Layer 3 of a small transformer language model trained on English Wikipedia (12 layers, counted from 0, width 128).
A neuron adds its activation times its output weights to the MLP's output. To switch it off is to set its activation to zero at one token and run the rest of the model.

Output weights of the MLP neurons that the questions are about. A number n stands for (n - 500) times 0.0017.
n15: 500 446 379 549 534 238 597 548 726 561 384 388 154 533 439 544 473 508 360 497 417 444 631 443 607 672 426 548 619 201 467 551 532 667 717 633 553 632 527 323 365 637 570 497 636 493 687 383 375 555 533 435 641 405 471 452 533 397 487 494 385 494 394 562 768 468 464 258 450 561 345 422 381 657 560 477 366 675 443 411 598 554 535 536 616 646 573 326 566 610 346 514 574 540 434 703 543 537 516 424 408 427 589 467 557 465 511 361 514 506 551 264 561 488 600 611 622 653 540 376 367 576 519 504 403 367 634 397
n69: 530 558 418 666 470 287 600 570 634 527 454 282 553 398 602 365 643 605 500 490 452 533 600 757 451 419 426 514 594 535 708 512 490 525 436 654 500 477 464 459 455 575 456 363 636 421 690 418 570 374 500 384 460 449 695 386 733 350 247 487 551 451 696 639 584 471 467 412 487 468 213 497 569 460 642 626 484 622 436 447 350 360 591 336 493 611 659 302 494 650 451 747 510 580 348 366 496 469 621 467 528 410 566 550 522 346 613 437 391 332 366 371 355 525 367 507 374 533 633 452 747 624 557 605 439 469 624 308
n147: 373 559 524 488 644 562 620 571 370 422 395 547 329 578 560 302 503 421 439 443 442 749 332 576 521 344 362 497 692 415 292 430 509 523 395 456 509 500 416 513 468 521 503 568 270 393 513 529 527 530 611 569 640 324 742 469 686 531 534 518 618 401 442 494 622 497 721 598 263 569 405 553 374 380 500 617 585 525 729 506 490 518 497 536 433 523 401 348 567 494 594 394 373 507 656 621 617 563 533 413 388 435 531 432 663 458 534 715 579 437 556 455 409 572 605 278 481 574 395 439 441 366 586 577 483 584 597 574
n156: 565 417 639 509 353 651 500 494 661 550 540 597 360 436 582 619 607 354 693 244 637 434 431 414 587 594 463 573 655 406 364 374 485 520 373 658 528 546 383 522 442 587 488 297 537 582 538 427 435 548 772 442 475 497 469 364 406 408 534 359 509 527 632 487 445 444 639 701 503 467 680 456 616 415 396 595 666 441 437 552 326 432 690 408 437 497 604 497 561 540 610 417 494 590 390 523 550 466 415 400 471 580 594 285 401 586 591 365 513 410 609 539 441 503 527 603 453 558 583 351 418 510 485 324 517 316 528 778
n189: 692 562 464 518 628 455 351 471 517 553 463 574 530 439 594 366 475 271 666 699 506 421 532 579 410 558 425 398 509 451 481 578 479 503 466 671 574 442 458 667 423 331 522 535 405 469 359 430 473 494 493 540 519 437 632 556 600 515 774 500 650 368 439 542 500 612 503 464 521 619 513 597 350 452 784 555 418 459 606 476 519 227 338 717 338 494 558 349 372 630 445 401 577 691 524 30 570 550 603 513 392 442 585 531 497 506 345 506 487 631 500 437 388 497 602 671 535 583 423 367 354 541 579 437 560 584 441 441
n358: 467 594 529 585 655 401 440 445 513 467 297 405 759 619 697 555 463 416 539 646 451 586 285 391 383 477 382 556 380 477 518 467 454 645 245 448 420 374 749 228 689 621 691 420 543 738 485 699 340 320 309 493 401 637 528 595 532 515 435 362 597 422 547 477 595 538 685 561 435 532 512 459 514 611 330 504 396 312 215 648 378 619 492 632 444 644 482 336 555 391 477 422 507 342 457 509 492 615 736 524 465 522 439 631 541 567 297 822 574 324 323 690 463 635 440 467 422 290 587 492 597 635 465 630 414 660 449 462
n397: 442 510 430 549 321 436 651 577 426 452 577 563 594 404 486 414 701 611 437 510 367 480 434 442 764 528 336 367 487 375 544 531 425 664 534 632 220 584 582 521 363 414 749 610 507 426 626 685 617 513 474 437 337 607 388 488 397 672 284 497 219 615 524 204 617 471 487 404 628 467 522 510 614 444 457 530 417 565 634 453 528 701 557 496 531 627 544 382 417 436 624 689 456 581 550 591 416 407 347 349 468 584 550 436 433 627 596 476 593 533 603 602 534 547 457 626 221 375 487 193 407 640 665 485 522 461 595 331
n399: 458 497 414 550 310 686 541 543 712 686 638 411 357 480 562 402 506 412 532 370 503 397 480 426 383 506 476 335 453 471 315 683 651 463 572 404 533 476 413 494 419 700 524 443 536 575 478 556 641 550 599 348 497 534 530 503 441 392 647 421 448 550 473 672 365 491 618 595 458 483 449 512 610 614 762 563 252 463 632 235 531 461 345 529 512 506 617 438 434 515 478 435 421 493 428 485 493 497 390 503 526 593 497 512 548 465 355 676 666 398 532 494 543 394 541 327 549 632 680 413 469 404 575 734 425 478 570 483
n416: 447 482 635 819 487 608 449 366 329 421 618 531 525 295 373 468 538 781 552 542 374 469 424 467 427 464 497 458 527 704 412 528 578 379 528 382 603 429 514 433 461 540 547 458 537 358 458 725 467 687 439 506 575 522 826 421 663 522 680 409 464 494 370 464 614 440 656 539 329 482 543 440 571 419 431 438 561 579 440 648 464 569 500 520 420 585 550 529 329 575 490 480 509 324 593 291 463 532 417 564 583 537 506 652 356 446 398 621 656 437 589 355 421 401 618 720 484 615 289 497 367 461 571 658 433 477 456 542
n418: 457 649 538 547 368 388 349 454 593 544 579 525 555 525 542 609 411 426 498 435 524 422 529 549 458 487 588 603 446 473 316 505 591 488 454 409 309 324 562 432 505 562 513 568 472 495 563 487 683 473 581 512 574 578 537 560 475 352 464 512 695 490 528 519 412 463 360 570 490 463 587 422 593 429 500 601 365 619 475 626 524 455 521 462 508 412 716 359 469 579 500 541 503 403 444 500 530 446 613 353 684 357 664 640 457 529 497 444 424 562 359 458 508 557 418 433 497 701 421 511 505 458 444 558 533 441 523 610
n433: 571 497 424 488 368 669 425 668 466 397 596 513 534 581 503 553 665 496 494 440 676 530 593 513 590 552 484 535 431 699 320 413 476 556 432 624 475 323 478 475 436 452 263 411 454 561 542 270 482 542 503 546 618 415 585 489 375 614 429 406 367 419 423 548 425 503 439 236 482 365 493 418 558 431 615 500 670 375 540 571 500 554 607 391 557 581 445 538 708 221 442 537 373 443 589 560 443 686 665 517 612 355 411 515 383 324 747 605 592 500 488 494 500 653 539 672 683 414 639 494 615 353 603 537 360 451 528 461
n437: 538 632 568 384 287 425 360 658 509 627 631 456 649 373 609 402 426 698 353 265 516 466 749 601 457 543 462 416 485 636 418 420 618 455 503 513 597 305 260 615 497 469 421 455 609 385 552 474 590 451 548 611 614 535 490 339 435 469 591 625 410 397 325 402 550 766 558 490 422 503 623 395 587 578 400 410 414 392 463 367 343 431 526 657 500 435 419 644 500 516 546 429 575 490 341 611 399 360 448 268 527 534 435 516 601 660 541 347 622 454 503 646 551 427 515 427 513 509 553 555 556 513 599 598 439 395 652 621
n494: 623 332 428 349 562 483 634 788 474 488 415 407 718 268 683 529 575 654 468 475 483 648 271 788 504 410 615 500 508 573 471 489 747 252 435 471 520 435 419 529 564 819 434 414 553 577 437 504 304 551 349 737 479 832 806 437 408 386 614 285 258 532 561 738 309 547 412 500 492 488 288 434 553 485 673 528 480 190 351 334 474 381 509 435 513 300 500 212 701 606 628 662 463 589 593 415 610 417 339 535 703 361 206 476 531 748 553 589 483 318 710 504 583 606 599 405 454 411 581 588 337 538 309 544 372 560 451 465

Each question names a token from some text and the token that comes next. It shows the activations a of the neurons there, in the order above. A number n stands for (n - 500) times 0.0045.

Then comes g, the gradient of the next token's log-probability with respect to the MLP's output, scaled to length 1. A neuron's effect is roughly proportional to its activation times (output weights . g). A number n stands for (n - 500) times 0.00084.

"ite", then "\n"
a: 470 467 497 481 480 679 485 482 493 468 464 647 476
g: 526 438 520 673 524 589 499 441 460 627 618 445 540 456 683 542 527 580 370 535 463 688 711 389 500 468 419 646 614 535 414 463 471 546 750 501 384 498 453 587 465 567 395 526 609 688 224 594 563 541 355 519 518 519 481 709 360 347 529 427 399 403 506 579 501 588 521 564 416 485 556 494 477 504 413 540 477 345 321 635 529 396 470 705 284 539 477 436 488 124 406 545 448 547 498 526 323 443 537 409 672 282 701 530 538 502 572 510 489 426 327 479 413 542 578 685 520 484 440 276 452 549 451 476 620 524 671 409
Which neuron, switched off, lowers the next token's probability most? n358

"ld", then "en"
a: 697 468 482 477 463 497 467 487 489 465 462 493 496
g: 332 591 602 362 425 430 593 395 630 272 509 399 503 602 420 697 551 584 571 362 584 589 419 449 547 575 368 552 751 528 393 699 539 519 457 489 502 425 642 673 470 344 295 390 529 600 586 548 594 501 481 573 539 550 433 475 373 378 465 259 434 575 602 524 620 535 492 601 452 653 430 236 611 511 445 512 362 642 644 392 521 689 482 666 439 417 392 510 320 469 388 592 445 617 359 559 329 560 423 577 461 281 572 564 640 436 594 420 319 490 388 605 423 536 638 547 568 555 546 605 445 374 375 561 546 454 552 562
Which neuron, switched off, lowers the next token's probability most? n15

" game", then " a"
a: 486 823 467 467 489 490 475 481 478 465 477 934 476
g: 356 505 576 606 312 454 446 495 408 529 561 581 663 682 617 563 579 408 589 474 568 488 399 782 397 562 623 305 561 375 627 458 627 431 474 637 640 516 617 577 458 467 630 507 474 347 499 353 572 579 538 332 524 517 575 497 524 537 634 436 444 564 495 573 487 630 364 558 560 521 570 634 311 436 518 345 342 567 371 388 363 424 461 524 671 536 662 561 512 693 454 364 649 479 511 410 353 419 484 421 321 746 593 529 406 315 622 365 613 393 474 231 386 522 379 610 474 381 514 451 515 470 493 404 670 542 373 511
Which neuron, switched off, lowers the next token's probability most? n69

"ass", then "h"
a: 483 500 463 479 463 499 467 499 480 466 463 472 500
g: 374 488 601 465 518 547 590 565 305 631 381 415 568 555 652 575 508 593 455 653 536 517 565 574 381 703 706 445 453 322 557 645 417 636 500 556 436 404 512 360 434 346 299 377 286 577 690 360 350 520 555 607 441 423 403 604 528 472 710 431 689 404 504 605 399 465 534 498 530 524 318 515 470 544 326 558 444 531 385 475 491 382 442 305 469 642 538 615 635 632 548 670 596 685 597 673 414 648 475 430 537 378 426 649 521 432 632 536 330 431 392 467 665 513 607 511 367 385 411 477 405 347 481 498 475 377 466 605
Which neuron, switched off, lowers the next token's probability most? n397

"ast", then "ure"
a: 462 467 483 660 498 481 495 485 485 489 482 467 494
g: 564 396 513 574 493 498 728 630 483 585 447 696 563 495 426 474 403 347 639 466 765 384 575 375 375 527 505 633 381 617 751 561 386 478 424 394 418 661 565 412 533 468 495 539 338 395 406 255 592 568 680 581 414 419 510 601 510 545 457 367 480 393 394 496 522 667 714 668 533 514 376 500 610 422 422 537 544 418 616 662 545 420 544 623 379 544 555 510 401 432 358 665 597 395 625 580 497 538 415 451 564 622 576 278 353 450 625 534 411 473 443 456 380 440 338 312 460 418 441 487 513 480 370 478 429 482 571 773
Which neuron, switched off, lowers the next token's probability most? n156

" Cons", then "ul"
a: 471 704 963 469 529 470 486 491 492 462 468 485 485
g: 501 551 481 774 584 652 563 495 341 581 299 617 461 555 341 542 551 373 328 535 572 455 349 470 540 549 307 374 632 336 499 433 544 473 605 629 509 566 445 559 466 547 396 453 463 633 432 552 496 571 450 844 340 541 527 597 427 485 442 513 450 170 508 441 515 371 470 566 548 562 324 664 506 357 439 307 592 664 270 351 416 428 460 411 535 640 517 639 572 469 404 483 423 423 459 450 455 508 425 489 432 513 489 443 683 516 567 604 523 438 429 539 699 590 507 493 552 461 616 658 404 634 454 474 738 493 607 615
Which neuron, switched off, raises the next token's probability most? n69

"ite", then " C"
a: 472 463 496 490 466 697 483 463 542 472 465 639 489
g: 390 577 519 544 439 215 513 534 428 480 507 403 451 457 421 466 656 474 645 593 485 603 428 512 291 580 606 251 476 551 731 578 524 523 451 445 522 478 540 531 399 330 573 427 622 432 653 550 551 491 741 644 492 599 494 253 620 533 346 445 359 426 608 360 454 527 480 472 627 442 416 402 470 556 690 630 582 309 535 448 464 739 266 432 401 317 576 591 520 644 598 528 568 574 561 409 453 442 716 634 355 619 502 490 598 424 581 407 598 475 487 474 496 515 405 402 563 528 476 525 444 473 495 570 263 693 356 545
Which neuron, switched off, raises the next token's probability most? n69

"ne", then ","
a: 463 492 474 472 490 488 468 480 464 463 648 473 492
g: 422 437 490 583 556 488 327 476 546 486 358 442 450 624 580 445 319 424 303 486 594 560 686 502 544 361 466 367 554 482 542 514 398 493 425 339 645 554 448 425 553 451 558 513 540 421 566 705 761 458 563 887 494 379 373 577 540 574 594 616 428 381 608 552 471 496 500 656 410 603 446 541 431 571 490 550 277 633 622 296 422 457 449 570 281 334 554 455 510 502 379 625 468 552 327 486 411 590 571 607 553 646 580 513 375 214 450 551 601 644 425 520 550 506 405 548 295 610 493 467 721 474 521 521 469 462 506 609
Which neuron, switched off, raises the next token's probability most? n433

",", then " A"
a: 476 495 482 465 468 462 496 463 464 463 467 505 748
g: 540 510 628 483 546 451 544 472 465 576 428 601 467 585 572 572 540 542 482 457 587 444 587 457 270 490 269 565 387 638 444 586 619 539 476 548 552 334 543 467 478 567 617 351 572 404 677 547 527 624 374 360 399 518 711 481 435 617 651 585 407 516 429 460 246 692 576 572 480 385 586 333 414 425 463 675 566 318 534 614 589 651 593 677 486 340 482 280 415 337 486 633 384 461 705 614 596 515 514 463 663 463 467 362 307 405 532 579 379 512 493 410 460 453 263 711 353 590 550 409 530 442 653 594 427 466 467 391
Which neuron, switched off, lowers the next token's probability most? n494

"ce", then " against"
a: 463 463 482 486 495 484 462 470 471 469 462 570 466
g: 562 543 471 525 397 603 514 617 479 512 525 552 441 419 173 587 563 520 477 423 383 516 595 432 562 689 374 398 517 495 652 466 423 552 316 239 607 394 465 630 491 526 407 546 477 239 375 449 540 499 495 308 609 360 612 549 475 363 420 398 456 396 468 731 442 521 561 403 586 604 528 403 600 613 436 480 735 591 624 448 386 544 481 575 513 615 449 487 600 662 609 441 487 482 594 596 560 449 565 360 375 242 298 423 493 631 649 591 567 423 607 551 498 202 445 470 560 583 534 510 593 556 681 532 480 434 649 601
Which neuron, switched off, lowers the next token's probability most? n437

".", then " Her"
a: 492 466 489 462 463 472 464 861 472 464 470 462 712
g: 739 442 508 527 604 486 375 484 672 561 480 577 479 594 568 374 468 496 482 614 376 551 533 667 541 542 383 540 408 656 764 376 507 497 633 543 316 629 538 549 485 515 355 673 624 490 554 533 463 528 411 420 377 400 615 375 536 446 596 704 536 506 417 658 365 604 393 392 383 622 533 513 438 355 335 609 572 425 394 517 641 487 547 442 415 515 554 581 494 357 459 332 611 483 399 571 317 506 299 536 522 365 472 363 339 330 783 552 603 455 518 583 546 502 281 676 286 657 501 531 535 464 538 372 471 433 420 611
Which neuron, switched off, raises the next token's probability most? n399